Layer 9 of a small transformer language model trained on English Wikipedia (13 layers, counted from 0, width 128).
A neuron's activation on a vector x is SiLU(gate . x) times (in . x), where the dot is the dot product.

Input weights of the MLP neurons that the questions are about. A number n stands for (n - 500) times 0.001.
n26 gate: 398,417,193,523,541,587,606,584,550,437,847,579,519,757,418,346,389,473,459,713,500,509,610,628,518,323,546,537,491,477,532,623,258,375,500,342,546,465,453,348,694,161,404,595,359,473,486,616,333,555,228,568,659,321,589,635,523,532,786,473,703,276,532,635,386,179,282,422,523,580,222,574,547,514,592,382,427,437,542,944,304,724,495,372,668,443,810,725,532,622,619,403,745,636,638,674,467,514,532,382,217,624,598,392,527,458,559,514,351,258,839,330,505,458,720,770,278,363,418,532,468,559,464,628,649,427,99,677
n85 gate: 417,268,486,500,640,428,186,316,491,522,597,426,158,500,325,661,523,284,585,632,582,389,612,450,553,247,455,578,625,505,690,455,720,518,263,438,555,561,685,580,523,151,776,92,478,232,518,623,422,695,209,68,607,378,601,739,514,545,154,699,673,419,602,482,437,390,376,581,577,245,311,354,592,334,586,451,500,601,271,509,680,256,374,545,572,453,742,432,500,620,387,377,581,478,609,301,486,794,576,308,253,521,716,403,589,495,406,622,551,595,548,491,477,687,509,335,555,631,491,775,509,419,545,338,564,491,504,469
n96 gate: 337,587,366,440,483,655,409,219,432,576,717,554,531,513,642,747,496,461,598,731,504,504,467,604,344,430,383,592,568,621,539,487,596,325,509,658,230,304,363,419,134,344,504,457,294,462,707,579,524,500,389,539,543,613,593,412,434,431,509,623,561,466,640,526,530,579,531,401,374,633,336,408,562,671,652,590,652,719,561,694,242,634,733,483,307,327,360,604,585,195,513,255,367,620,266,608,531,206,487,402,440,278,475,326,470,448,620,487,632,401,728,651,414,718,496,601,823,651,714,219,557,608,410,793,650,426,589,162
n99 gate: 639,528,496,472,548,688,674,520,373,512,352,508,809,442,460,598,382,604,520,423,617,348,346,335,606,525,726,435,333,460,693,368,447,622,540,401,460,426,512,450,569,537,339,572,584,420,552,537,478,351,667,716,560,411,631,884,385,399,443,618,435,448,464,586,588,267,643,673,391,446,392,630,393,241,387,595,411,406,651,564,728,520,440,556,647,343,520,568,559,590,387,650,588,536,706,576,475,659,209,607,456,620,249,465,611,597,719,749,443,404,674,436,332,760,582,443,630,480,241,757,674,276,687,464,447,613,219,552
n203 gate: 379,526,407,521,454,325,703,458,566,303,489,807,373,950,305,405,186,587,362,323,417,474,287,174,636,574,661,348,434,453,454,629,280,437,464,561,177,275,574,301,938,558,226,669,577,403,732,625,316,308,689,814,372,495,526,547,431,365,516,702,344,510,734,500,782,474,751,438,128,410,479,531,410,459,531,464,433,878,510,877,485,778,624,650,531,426,557,526,240,579,339,474,423,454,858,283,363,684,685,587,397,761,742,556,556,484,408,686,421,371,485,619,577,182,706,715,761,650,188,686,437,551,305,536,563,365,475,392
n209 gate: 320,605,621,608,461,336,683,733,380,386,575,475,301,567,315,346,741,625,730,552,852,341,455,738,546,760,539,254,726,617,625,582,570,465,568,483,570,567,288,406,483,536,703,320,294,500,474,640,630,257,530,315,316,513,509,333,588,691,413,627,195,491,555,259,792,526,452,237,284,349,616,775,544,526,396,543,504,580,399,448,474,621,560,496,526,591,535,716,415,345,400,312,646,586,539,638,447,696,406,572,629,419,555,200,308,308,350,603,570,547,405,574,547,544,195,373,692,440,367,483,404,586,419,340,535,652,632,230
n211 gate: 529,525,636,607,262,504,777,421,691,387,538,284,559,409,459,282,388,553,318,214,537,445,335,393,668,458,612,730,415,484,373,496,408,467,520,573,479,309,559,530,347,593,665,655,480,419,668,180,522,521,321,606,573,751,609,379,513,595,537,532,612,463,387,608,418,629,575,443,434,449,193,483,462,410,748,346,681,684,492,529,418,672,537,327,435,590,459,410,565,269,652,558,410,671,426,776,931,386,480,459,251,431,556,512,524,587,459,607,743,279,622,623,631,380,706,646,620,693,683,512,500,639,761,574,542,438,375,423
n213 gate: 500,547,723,444,384,431,803,387,505,464,282,544,671,392,279,292,505,698,367,416,672,614,332,361,617,424,603,745,404,556,523,579,495,495,605,683,808,339,358,539,528,352,393,569,436,674,556,224,437,463,628,583,555,560,656,458,277,481,458,305,561,523,464,251,546,538,542,505,106,467,542,650,750,330,593,683,523,685,533,824,482,620,574,273,463,385,308,560,509,675,593,570,619,606,607,333,71,386,684,637,754,686,391,355,368,509,624,107,462,592,540,565,366,481,348,293,612,264,431,727,205,440,748,523,236,235,660,224
n222 gate: 551,554,558,434,623,404,488,774,572,523,559,518,539,571,385,256,453,573,694,687,450,386,452,542,474,351,450,414,451,647,685,565,692,531,664,587,387,310,468,536,659,504,685,424,611,237,469,504,496,477,340,692,584,457,429,339,315,446,387,579,578,562,572,453,649,284,508,723,519,686,588,426,331,534,213,531,237,515,516,704,665,365,650,635,679,581,547,504,424,346,558,582,381,225,430,539,626,378,439,477,550,414,515,394,466,523,389,404,418,300,778,627,531,484,196,363,488,415,653,411,547,385,523,396,912,651,379,645
n258 gate: 660,434,535,706,535,557,790,544,530,539,397,337,307,623,517,215,163,609,457,350,372,603,433,264,449,585,372,696,405,636,351,365,389,283,509,720,575,424,558,550,610,608,447,609,595,638,404,527,651,614,721,339,327,276,536,633,554,487,522,466,566,570,676,154,765,562,598,587,171,635,452,549,741,413,355,465,557,457,185,622,705,683,635,811,435,587,456,675,638,657,557,690,491,426,676,548,358,517,626,405,487,631,684,603,435,623,825,544,442,596,592,601,339,465,531,580,721,531,426,662,381,295,322,705,415,561,319,812
n318 gate: 390,500,456,416,688,536,383,459,603,327,508,696,496,527,392,795,248,660,754,500,472,623,381,689,422,598,270,582,480,436,528,564,345,480,603,631,286,356,557,325,747,578,637,564,381,381,167,752,537,585,278,292,615,460,648,651,820,395,633,504,391,504,524,732,707,598,150,472,705,245,512,516,537,584,411,512,568,469,427,592,600,588,540,649,599,477,492,512,445,319,375,366,369,703,363,548,733,599,468,401,612,691,410,539,413,464,512,272,410,548,527,404,372,459,545,439,464,757,564,524,642,396,620,496,639,343,563,349
n26 in: 602,462,248,299,379,601,572,295,429,397,375,375,380,183,471,423,560,546,479,373,534,547,592,395,708,436,513,816,376,466,550,693,462,611,529,421,593,723,517,600,521,699,601,550,134,284,559,203,515,424,612,408,192,580,470,363,556,399,601,672,432,638,290,445,425,440,372,395,483,435,642,334,706,317,492,500,584,504,534,429,885,689,257,416,666,564,470,433,454,547,622,564,283,571,517,315,410,384,437,280,329,496,541,615,632,707,379,358,620,324,323,542,291,267,625,718,585,567,408,454,428,299,462,588,380,773,537,425
n85 in: 474,356,500,418,702,543,565,369,607,534,725,636,385,663,530,702,566,354,598,544,582,332,550,422,529,271,335,285,820,375,457,827,347,364,470,496,391,750,593,424,792,314,625,419,718,577,659,474,531,422,312,521,303,582,403,649,509,656,344,314,766,487,377,408,376,355,531,569,591,385,341,404,553,513,539,564,392,441,417,526,436,754,384,638,705,336,635,586,713,522,379,413,342,504,279,483,496,504,500,411,496,387,513,441,496,591,534,405,720,121,774,465,384,269,579,456,369,772,748,608,923,784,414,440,412,517,504,607
n96 in: 585,772,244,377,490,578,446,550,729,591,409,660,475,334,485,465,679,544,631,356,792,731,589,367,419,485,327,465,636,736,348,583,520,32,442,655,470,671,410,35,113,621,446,520,622,753,539,187,406,599,553,231,607,470,249,715,927,322,549,389,346,549,403,470,417,420,361,377,362,807,245,669,525,471,594,583,658,395,859,314,466,569,461,652,412,275,128,608,456,405,342,728,349,510,179,436,320,694,354,452,397,362,313,630,548,366,515,520,410,206,547,298,578,574,475,685,564,510,500,539,599,456,627,726,380,308,544,339
n99 in: 222,492,440,528,657,649,330,606,213,468,253,311,327,243,264,603,455,227,425,468,500,389,654,407,422,516,581,549,480,258,311,677,782,594,452,464,553,477,500,483,447,707,464,300,528,404,617,781,555,480,540,524,600,722,710,701,525,565,630,512,236,536,595,569,556,492,647,323,496,327,468,423,525,528,516,663,560,543,394,536,424,380,484,428,576,385,496,411,575,434,540,484,420,644,625,444,688,425,460,381,312,470,567,488,472,447,644,588,779,476,141,343,564,508,446,794,398,403,328,926,516,568,580,508,594,492,678,528
n203 in: 74,328,652,532,339,546,157,229,728,617,590,751,524,451,335,674,472,624,509,412,458,651,315,735,603,420,296,683,818,435,592,500,537,472,482,523,565,518,467,557,426,344,625,505,550,295,491,612,424,398,441,670,454,412,688,725,401,421,760,644,393,280,387,505,372,313,355,813,380,722,528,276,758,463,431,600,375,491,173,298,450,298,495,399,441,333,379,463,400,330,191,216,765,605,597,371,678,436,326,500,271,380,482,477,654,546,354,243,631,500,478,366,321,444,307,374,323,758,473,431,505,514,377,661,744,601,677,664
n209 in: 733,334,543,634,249,375,526,628,273,424,531,579,566,559,694,438,614,647,462,714,470,704,757,569,618,632,435,372,645,296,509,349,605,272,564,440,448,240,363,320,400,455,396,358,560,590,279,268,689,678,509,284,654,578,544,337,531,561,631,508,338,366,457,122,315,425,399,582,257,402,392,850,469,513,561,449,669,323,465,548,522,383,159,704,453,405,273,396,709,420,752,609,448,689,500,569,425,487,216,299,612,367,610,309,658,461,363,664,496,668,500,561,370,631,287,526,609,448,504,452,395,422,616,543,615,700,641,624
n211 in: 368,539,331,621,487,552,500,526,432,441,318,376,496,370,199,584,535,444,607,325,722,323,649,617,875,504,243,430,363,379,517,418,540,360,560,283,578,605,354,954,788,322,548,324,376,509,405,561,662,565,564,293,311,418,425,738,836,491,391,437,600,388,402,303,655,482,474,530,452,691,573,587,518,599,296,543,470,639,460,176,375,535,461,595,431,525,373,474,726,420,496,653,444,526,361,383,496,671,371,654,539,512,487,585,590,269,616,271,734,478,566,539,310,600,367,482,277,483,697,945,421,453,672,491,487,383,381,680
n213 in: 526,664,252,163,726,555,663,700,445,433,412,582,395,521,606,413,500,538,648,340,444,426,471,607,604,378,530,722,517,675,479,581,344,439,483,673,642,331,395,407,487,364,329,475,314,673,590,548,434,629,559,462,483,680,622,261,657,367,418,609,500,777,525,396,381,635,396,526,598,588,789,405,561,847,62,563,333,371,396,504,517,585,500,551,458,646,155,248,521,614,479,418,504,449,551,171,809,504,576,378,440,560,462,680,424,397,280,709,452,739,447,222,632,517,483,331,552,397,424,513,496,326,203,513,539,402,357,619
n222 in: 331,523,426,615,693,790,542,809,354,631,547,425,500,277,445,589,640,440,391,304,593,519,518,449,554,378,481,594,550,338,698,684,140,575,637,568,560,643,160,735,495,690,643,363,729,505,647,449,550,667,477,606,381,407,265,589,325,481,560,369,328,505,464,561,688,256,612,417,777,983,776,435,316,381,347,514,357,230,715,371,537,399,491,712,875,671,453,375,295,472,611,621,413,454,389,500,697,591,509,500,573,694,468,735,686,486,587,169,387,555,500,583,615,537,311,561,393,408,564,233,505,220,413,265,697,574,609,491
n258 in: 448,474,582,341,393,281,478,544,309,147,346,475,456,488,517,255,487,299,521,426,617,526,640,281,726,640,561,714,318,345,530,376,395,652,317,470,383,579,351,402,526,443,448,585,240,428,530,483,422,569,419,474,611,767,461,592,500,254,530,462,660,530,682,548,560,439,600,835,397,518,521,387,430,641,543,674,427,642,557,624,504,736,397,509,521,545,300,470,407,438,672,530,547,479,453,362,115,555,436,487,620,673,777,757,703,565,521,659,408,736,591,509,487,383,249,548,834,470,530,573,36,419,334,389,780,328,399,394
n318 in: 175,517,466,433,378,437,432,449,617,591,681,560,569,410,571,637,184,538,633,542,360,500,512,492,582,650,407,504,433,487,580,412,483,628,500,512,627,154,345,767,500,474,466,341,592,379,315,619,523,394,396,529,500,513,719,731,366,530,598,657,521,576,608,376,475,697,573,235,732,465,441,377,573,730,369,79,327,525,598,693,508,525,496,584,333,436,300,529,400,194,521,581,671,550,462,315,633,546,563,483,508,370,525,714,699,492,696,580,603,353,326,555,748,436,478,179,487,740,663,761,487,555,517,542,701,635,363,154

Each question shows a token from some text and the vector x that enters the MLP there. A number n stands for (n - 500) times 0.0059.

"h": 569,525,694,745,570,518,534,427,508,702,556,514,601,515,398,480,631,483,426,485,544,530,586,558,507,553,480,606,541,456,447,608,464,737,515,389,524,623,451,577,594,374,714,510,594,381,557,658,638,442,480,553,503,442,609,581,625,531,557,357,501,470,528,534,547,472,514,601,601,425,641,466,135,432,461,614,556,633,424,478,553,575,525,634,360,698,565,351,636,613,507,419,532,382,499,546,527,644,480,476,492,604,427,613,614,605,471,539,478,441,513,528,545,396,521,621,476,505,476,366,372,569,600,302,434,411,473,513
Which two neurons fire most, strongest first? n96, n213

" V": 414,326,472,471,449,524,549,584,474,818,392,362,455,534,579,268,490,580,430,504,510,451,496,576,536,370,541,481,443,484,525,643,525,471,457,523,701,645,525,472,326,613,489,416,691,623,439,490,806,512,395,639,503,526,367,517,493,571,500,591,546,528,547,525,686,547,592,459,462,429,475,471,398,570,470,485,490,421,516,466,525,435,574,553,575,393,523,542,556,618,458,523,501,627,551,591,474,422,471,467,663,566,452,546,488,523,461,505,499,495,374,519,380,552,547,529,612,537,428,516,540,496,645,489,493,599,537,471
Which two neurons fire most, strongest first? n99, n203

"\n": 469,544,514,495,505,456,497,515,483,478,535,348,536,467,471,489,498,495,591,479,473,461,150,503,727,457,487,513,479,550,401,524,530,489,526,462,562,645,481,496,459,406,477,527,477,531,452,444,777,506,533,544,557,513,455,498,452,514,480,471,545,494,610,557,522,497,456,531,491,487,472,481,502,485,576,433,485,328,483,528,378,462,526,498,495,580,464,518,462,489,458,536,547,474,497,463,528,573,556,569,565,767,454,382,464,463,518,551,544,533,381,509,546,484,522,487,491,631,625,492,504,482,470,486,569,501,521,534
The three highest activations, in order: n211, n96, n26

"ot": 616,448,592,446,452,518,449,410,434,643,391,353,379,515,460,568,468,478,408,514,527,492,677,461,408,462,436,539,403,487,446,339,418,467,611,238,479,523,418,415,491,660,444,553,489,477,575,510,634,442,487,521,522,588,561,676,589,537,499,551,439,507,636,517,428,575,493,492,606,227,564,395,621,524,394,602,572,595,586,312,441,597,429,491,438,641,424,524,610,386,634,508,537,541,449,372,482,441,585,384,562,666,449,533,531,286,400,494,686,597,518,578,582,396,556,471,539,554,636,596,346,586,627,585,605,747,395,553
Which neuron lights up most? n211

"am": 503,416,650,494,430,461,470,442,489,720,456,483,492,570,571,439,496,589,520,524,399,638,759,629,498,474,576,681,603,538,481,503,494,614,364,412,574,549,650,566,571,559,585,522,483,517,553,484,552,446,390,474,603,440,564,577,401,386,445,515,503,464,396,622,392,420,238,670,569,460,586,409,556,416,439,573,417,490,400,570,457,596,522,692,511,789,478,437,486,748,489,507,541,361,381,549,646,491,508,439,375,621,488,480,510,547,493,405,511,418,483,457,299,543,374,521,566,579,592,484,539,440,698,394,638,379,532,502
The three highest activations, in order: n85, n222, n96

" being": 295,337,514,467,450,483,549,549,554,512,556,340,490,503,441,563,496,496,405,438,464,473,440,477,499,480,544,576,552,293,522,517,435,371,555,402,541,539,584,445,464,494,538,500,553,496,543,421,548,530,530,522,566,447,553,443,375,561,406,418,615,267,683,455,598,464,469,528,629,444,425,416,539,461,474,492,584,630,524,369,500,402,516,488,517,585,584,662,492,611,556,568,548,439,454,639,429,576,505,400,331,854,478,417,568,587,482,515,717,440,481,496,613,573,510,487,541,575,431,416,553,545,623,478,484,488,547,494
The most active neuron and its activation: n85, at about 1.3

" to": 474,463,478,466,413,538,442,475,431,399,470,350,406,421,480,594,484,484,542,426,472,468,486,576,524,510,517,473,508,522,439,620,513,553,460,410,493,541,559,446,558,496,573,485,457,528,470,494,369,459,453,504,539,556,592,397,607,452,523,446,511,549,714,538,462,571,404,534,537,506,537,414,513,494,569,435,612,504,427,325,444,539,498,498,375,553,559,535,514,475,573,496,547,474,496,498,410,742,587,431,629,867,525,476,368,461,569,483,384,580,530,436,497,435,571,538,594,459,578,575,504,505,664,597,414,424,417,421
The most active neuron and its activation: n222, at about 0.28

" All": 607,362,591,556,554,559,538,583,596,553,407,431,507,549,563,424,438,542,321,451,347,463,474,602,533,569,605,400,452,626,506,512,520,565,560,470,613,678,423,500,471,492,396,587,513,372,334,537,665,447,570,429,571,450,467,502,446,474,434,497,648,472,451,497,406,609,529,432,588,360,421,553,472,561,542,410,497,381,492,417,573,516,485,454,494,908,436,430,387,622,513,498,341,541,474,431,583,408,543,543,633,643,543,554,361,475,470,466,436,420,521,597,406,318,488,553,469,448,580,553,409,355,705,503,413,461,544,549
Which neuron lights up most? n203

" y": 560,330,630,553,475,519,627,309,485,609,549,396,520,446,553,593,430,579,577,441,583,450,528,625,389,474,624,398,360,442,474,456,559,783,498,655,534,599,384,583,678,419,609,547,597,493,489,503,712,404,408,303,375,427,602,532,376,425,585,396,401,604,548,516,631,538,391,475,354,443,619,328,277,430,484,504,494,373,569,501,635,634,364,481,651,573,554,349,403,638,349,510,661,417,588,616,493,603,538,328,556,592,544,521,589,467,617,346,532,499,457,439,466,543,473,582,498,599,533,585,508,491,437,477,416,455,523,486
The three highest activations, in order: n96, n85, n318

"'": 564,646,544,567,440,475,550,546,493,562,689,265,384,317,531,367,620,519,581,357,435,498,422,504,526,575,470,654,554,358,478,554,629,371,539,719,574,542,475,495,371,285,446,455,512,515,510,636,496,350,524,464,299,431,657,449,492,582,497,292,520,520,392,496,446,486,458,540,426,609,609,554,571,499,321,602,564,398,675,467,562,587,548,563,426,716,551,469,472,276,560,492,583,559,507,334,636,515,475,518,584,687,415,486,483,498,496,418,342,432,463,520,582,532,519,333,610,550,463,402,717,628,687,563,431,416,474,419
Which neuron lights up most? n213

"t": 452,379,442,572,678,489,389,415,576,663,567,449,507,484,505,359,486,549,581,574,235,542,691,522,479,503,507,355,599,576,549,256,518,500,589,324,401,626,563,548,468,431,506,539,663,461,558,406,690,514,498,598,509,450,493,644,594,454,438,534,576,409,406,660,474,439,501,537,515,577,458,541,513,569,487,711,486,455,541,541,566,540,482,520,573,672,546,407,659,567,599,520,657,446,502,660,476,575,383,431,402,648,432,589,463,451,524,489,486,427,606,522,351,437,448,497,425,590,619,587,375,412,550,518,435,477,555,457
The three highest activations, in order: n85, n213, n222

" 10": 404,342,531,458,472,496,569,560,521,536,542,235,371,484,534,430,352,432,489,300,553,473,456,520,560,460,429,528,492,568,403,375,556,540,558,304,463,624,631,389,455,394,587,618,491,777,569,594,435,586,512,532,413,474,571,617,490,364,397,462,404,551,354,528,554,610,552,532,396,551,450,469,598,521,506,543,351,459,463,450,666,431,492,520,570,557,463,402,365,560,585,587,458,508,483,647,521,392,633,459,604,718,416,400,327,613,499,490,578,499,499,503,553,461,487,612,456,409,503,527,382,558,664,242,545,647,505,340
Which neuron lights up most? n258

"us": 436,479,491,584,433,391,453,513,523,877,462,508,541,489,581,678,399,402,567,522,485,600,567,520,490,478,529,599,562,661,511,412,621,609,398,459,582,391,493,417,542,466,475,548,427,616,431,477,570,593,504,517,458,496,416,470,508,565,666,326,430,416,444,601,577,430,274,483,574,551,564,525,478,521,458,645,489,566,474,434,415,551,466,415,445,780,530,453,705,663,609,390,489,463,560,493,520,492,392,524,511,596,531,539,525,378,376,498,540,519,366,549,409,577,583,391,305,450,407,561,571,518,686,544,454,368,358,498
Which neuron lights up most? n258

" Van": 596,381,449,515,349,515,465,365,595,709,501,347,551,587,556,503,556,523,654,481,424,591,555,546,565,432,611,582,648,259,598,462,552,620,483,413,602,531,471,612,529,529,486,459,594,620,483,381,667,499,503,435,591,543,589,377,562,608,497,524,490,526,478,685,462,440,426,680,539,568,387,458,359,533,528,529,597,269,550,491,484,606,505,521,510,543,437,454,505,807,476,557,464,554,613,654,541,367,629,526,490,626,488,687,559,453,476,540,576,397,653,581,340,477,337,427,396,542,452,323,393,549,814,543,538,453,431,536
Which neuron lights up most? n318

"yn": 500,595,635,408,474,507,511,407,434,713,273,470,439,550,638,603,523,388,453,738,518,659,714,356,439,635,618,452,546,548,440,472,490,312,545,380,531,569,449,470,315,626,497,499,484,425,482,643,526,555,560,549,653,533,511,670,426,563,513,560,589,411,433,576,577,577,487,427,565,356,474,575,557,489,683,563,539,530,662,381,564,527,347,368,491,527,381,490,447,623,519,499,587,551,504,518,537,423,468,410,608,644,437,549,552,497,528,433,488,502,484,297,487,412,677,472,430,606,494,524,624,494,606,579,729,431,454,711
The three highest activations, in order: n99, n213, n222

"or": 547,345,434,506,523,438,486,503,359,506,468,531,437,453,512,357,562,527,510,554,350,514,690,640,451,524,599,529,554,766,618,525,420,668,519,348,393,647,461,544,459,422,489,531,436,492,448,592,640,470,596,373,502,496,513,457,512,528,409,398,359,682,280,372,381,583,438,302,459,465,474,475,544,484,523,505,428,600,508,442,518,406,358,453,487,855,549,386,625,484,533,514,559,491,468,416,377,447,411,441,550,631,591,404,525,695,587,457,451,605,454,571,411,414,600,506,558,462,528,564,501,609,520,567,544,469,416,492
The most active neuron and its activation: n209, at about 0.65

" for": 468,510,487,575,567,555,535,483,480,421,513,308,478,474,452,452,487,524,551,593,532,450,442,447,514,498,519,488,522,473,482,475,550,393,442,467,519,574,541,584,416,408,478,489,394,486,487,567,390,466,499,462,516,514,429,511,537,443,588,462,545,410,639,516,508,615,407,535,536,556,485,486,413,496,555,428,493,388,580,546,513,468,516,428,525,660,523,478,474,491,419,431,538,477,508,540,442,624,554,415,588,917,532,479,422,513,515,443,569,536,475,449,486,402,502,460,579,503,467,578,535,497,586,510,317,500,382,470
Which neuron lights up most? n258

"In": 468,478,470,485,596,482,310,510,488,367,480,462,364,471,500,462,522,393,341,413,474,507,417,504,486,511,564,534,622,414,544,551,602,551,508,465,411,438,378,576,371,449,612,635,504,450,490,637,566,433,527,541,399,501,602,463,580,514,614,576,425,513,665,541,548,603,454,593,639,454,549,458,673,575,588,438,558,538,501,522,393,540,490,418,561,702,372,636,488,381,485,449,476,451,445,603,624,687,684,471,575,756,571,476,477,648,458,336,606,545,368,430,478,454,340,424,553,485,569,434,524,381,782,586,460,553,502,545
The most active neuron and its activation: n318, at about 1

"ah": 404,382,580,705,558,463,527,348,558,697,405,486,472,564,504,498,561,394,579,404,570,556,636,651,456,560,384,604,498,505,526,530,573,434,364,454,538,454,601,464,552,377,508,515,524,594,530,568,637,432,487,497,679,460,582,511,517,524,646,590,476,311,367,555,442,315,217,638,589,653,542,568,464,348,568,518,567,440,527,518,459,559,559,635,509,776,538,421,456,489,499,379,536,486,480,551,508,619,473,519,402,555,480,680,621,633,386,427,605,369,571,559,385,589,469,727,393,508,547,465,535,657,564,450,559,434,519,518
Which neuron lights up most? n85

" used": 484,523,397,491,536,498,526,494,422,391,620,361,533,581,483,539,495,511,599,539,566,463,444,493,491,427,483,411,609,411,524,458,500,501,465,487,493,682,624,442,604,473,448,508,674,548,511,404,494,502,638,512,504,514,460,464,517,454,441,481,525,445,486,443,574,474,502,491,503,420,481,539,443,541,555,560,400,469,512,396,582,585,465,463,561,713,552,451,455,467,428,482,436,488,435,578,582,524,461,484,507,888,555,494,473,396,488,552,492,595,484,570,399,637,445,397,472,511,365,475,413,381,548,490,529,636,583,454
Which neuron lights up most? n209

" an": 449,526,462,324,430,464,466,389,399,585,450,374,574,441,441,475,528,522,482,511,366,510,482,490,410,413,460,473,480,422,553,690,474,502,497,440,428,677,402,608,462,491,512,509,440,629,450,606,406,513,495,483,557,511,630,396,447,482,534,545,602,508,412,597,593,630,509,524,432,503,378,460,445,467,608,446,570,409,560,470,560,504,575,563,407,578,502,645,538,625,502,488,459,456,579,516,495,634,527,550,557,867,477,495,557,449,607,435,598,490,504,482,532,583,630,483,488,558,575,443,534,538,466,547,356,472,579,588
The most active neuron and its activation: n209, at about 0.43

" Q": 527,285,499,467,424,529,569,551,407,771,498,369,374,462,575,408,525,497,450,441,442,543,490,611,498,453,508,404,489,516,428,595,632,571,447,547,570,586,474,494,476,591,529,431,755,552,576,403,750,472,589,548,333,444,472,461,461,465,498,448,532,550,614,586,475,528,601,622,372,452,552,436,489,542,518,596,551,386,604,498,570,624,469,637,449,426,354,436,441,576,450,457,453,484,486,432,495,474,503,395,688,681,506,402,589,454,477,580,588,513,318,513,493,457,532,533,608,581,413,528,417,500,454,500,562,387,504,485
Which neuron lights up most? n258

" Chinese": 453,576,505,568,624,454,506,532,457,521,530,331,560,367,605,492,523,512,565,490,448,533,539,523,502,495,421,447,516,556,603,602,515,410,499,526,607,510,500,510,427,551,454,478,555,315,555,575,663,452,475,508,469,524,507,431,453,387,519,580,529,451,556,658,424,579,665,579,609,395,507,429,448,537,496,519,504,328,615,499,547,423,396,365,543,837,408,514,530,599,447,463,441,527,416,466,462,582,366,526,582,782,445,470,565,450,464,428,369,542,462,435,542,595,489,506,589,536,334,586,384,527,375,441,439,470,513,516
Which neuron lights up most? n203

" p": 481,353,419,463,399,485,558,468,450,808,530,365,562,543,502,499,486,648,516,454,502,469,389,449,453,516,349,559,509,478,556,477,488,426,551,436,537,742,484,340,462,678,594,460,391,546,524,465,743,577,626,782,542,520,420,457,405,657,559,413,456,495,568,612,487,550,521,404,493,468,436,434,474,466,549,507,527,284,535,498,492,397,450,462,584,350,537,385,484,521,569,482,501,450,522,611,401,552,484,215,651,496,441,552,429,466,588,479,483,477,368,454,442,535,442,483,528,505,410,551,618,411,594,452,479,470,558,513
Which neuron lights up most? n99

"ark": 491,598,416,604,436,474,552,565,574,664,460,535,517,544,493,521,502,570,654,420,525,463,564,584,440,448,409,486,461,569,471,621,470,396,469,483,571,675,521,440,445,331,526,499,530,494,482,446,698,467,399,423,617,513,420,435,616,493,505,598,586,481,425,510,508,438,426,542,467,524,491,612,527,466,589,528,400,507,634,540,511,482,499,465,521,878,512,524,469,497,572,583,481,400,483,555,502,507,504,352,552,770,489,549,568,519,445,556,502,425,530,512,386,440,493,427,580,505,419,533,561,518,529,471,518,618,446,549
Which two neurons fire most, strongest first? n26, n222

"au": 502,532,503,406,475,497,408,580,377,535,554,404,451,387,552,353,646,573,474,493,593,445,764,563,424,513,374,493,587,344,514,448,484,478,601,382,450,506,523,446,350,563,466,570,699,521,554,468,646,578,580,728,422,704,560,439,369,506,481,696,437,522,566,449,422,483,516,416,452,476,516,363,572,493,494,425,610,608,492,451,594,527,400,516,654,690,439,454,486,597,424,489,568,588,451,599,432,487,646,454,432,635,460,555,553,402,535,525,496,591,448,510,540,260,625,461,559,452,575,626,491,680,436,448,707,514,321,540
The three highest activations, in order: n96, n209, n85

"\"": 407,638,474,591,665,386,424,423,437,740,517,214,477,596,655,591,656,459,450,447,522,605,387,511,618,457,471,625,425,464,437,473,576,568,566,540,505,551,564,384,498,565,350,417,383,412,492,404,428,482,459,588,365,568,520,422,437,466,454,430,464,525,332,307,477,547,372,596,565,527,523,513,504,533,434,579,481,489,594,455,439,521,441,429,405,626,631,370,433,484,468,535,445,565,500,394,572,471,439,623,519,721,482,547,462,532,567,469,344,632,398,552,552,469,377,524,510,564,343,384,616,532,646,560,450,348,457,518
Which neuron lights up most? n213

" Al": 596,333,375,508,435,398,345,542,551,752,511,269,448,484,660,401,498,416,418,619,446,597,433,511,552,431,589,553,406,445,524,537,694,573,491,288,479,448,190,450,511,446,492,446,747,500,444,538,730,416,594,431,457,553,617,551,465,459,553,470,660,475,482,641,415,646,540,659,507,382,426,526,433,494,621,426,668,330,513,509,457,466,468,663,509,592,389,551,553,635,444,642,507,468,466,629,559,490,536,512,487,545,529,605,445,546,502,396,618,475,543,512,550,447,491,549,554,462,602,431,529,564,592,502,468,359,550,510
The most active neuron and its activation: n213, at about 0.35

" |": 463,422,572,617,401,539,614,434,428,610,473,469,428,464,493,564,401,508,500,553,412,614,482,577,820,427,582,573,478,488,614,485,600,484,515,512,523,496,650,518,511,577,459,583,459,472,622,452,304,474,521,564,519,538,536,524,487,436,568,479,440,393,415,567,455,529,327,484,450,635,431,370,496,523,469,506,489,608,346,454,309,491,523,487,439,647,542,674,469,330,555,560,444,477,393,533,510,436,509,438,535,697,546,448,467,446,496,540,463,467,337,474,466,555,593,503,493,413,508,525,522,542,561,421,390,496,393,423
The most active neuron and its activation: n211, at about 0.46

" 7": 429,361,527,534,512,466,625,610,498,505,357,438,353,519,490,511,479,252,445,533,345,543,648,533,586,356,539,386,414,477,389,417,503,462,524,490,481,616,491,465,439,376,435,613,503,691,666,649,505,412,431,548,508,505,415,383,562,449,643,530,479,403,429,538,511,571,571,480,475,457,520,356,490,472,669,527,431,518,498,468,462,504,376,433,584,626,399,468,516,356,502,550,417,417,532,598,477,402,556,443,548,708,513,594,344,513,537,503,447,406,304,331,520,654,551,412,534,297,555,584,500,519,692,193,750,560,434,454
The most active neuron and its activation: n96, at about 0.23

" at": 506,592,462,554,473,519,526,423,541,436,573,222,395,411,449,429,515,495,575,441,478,450,314,503,570,488,538,452,449,492,440,512,470,443,485,467,471,555,448,446,551,491,504,489,499,467,480,476,408,509,463,494,590,490,482,513,511,469,579,475,481,399,646,499,486,511,487,467,597,564,464,463,358,498,613,479,575,336,515,495,508,482,572,514,440,691,540,491,518,450,511,486,504,391,554,490,436,485,582,366,590,889,547,432,445,487,476,412,622,559,565,432,516,507,520,499,618,517,527,554,479,440,589,474,370,487,438,517
Which neuron lights up most? n258

"p": 497,554,509,470,505,538,571,421,393,651,493,356,455,518,367,522,595,581,462,513,475,437,516,517,468,662,482,452,620,382,584,432,491,417,488,301,591,654,485,388,539,529,591,564,449,487,483,572,793,503,442,658,383,438,490,648,666,489,493,474,485,412,484,534,416,486,401,351,459,551,442,576,597,581,506,646,455,516,481,488,656,560,525,515,579,612,466,417,615,389,645,534,463,526,530,657,485,461,351,359,537,655,380,417,562,551,485,418,440,528,347,453,466,515,557,500,445,468,492,557,369,393,670,486,552,430,510,399
Which two neurons fire most, strongest first? n209, n99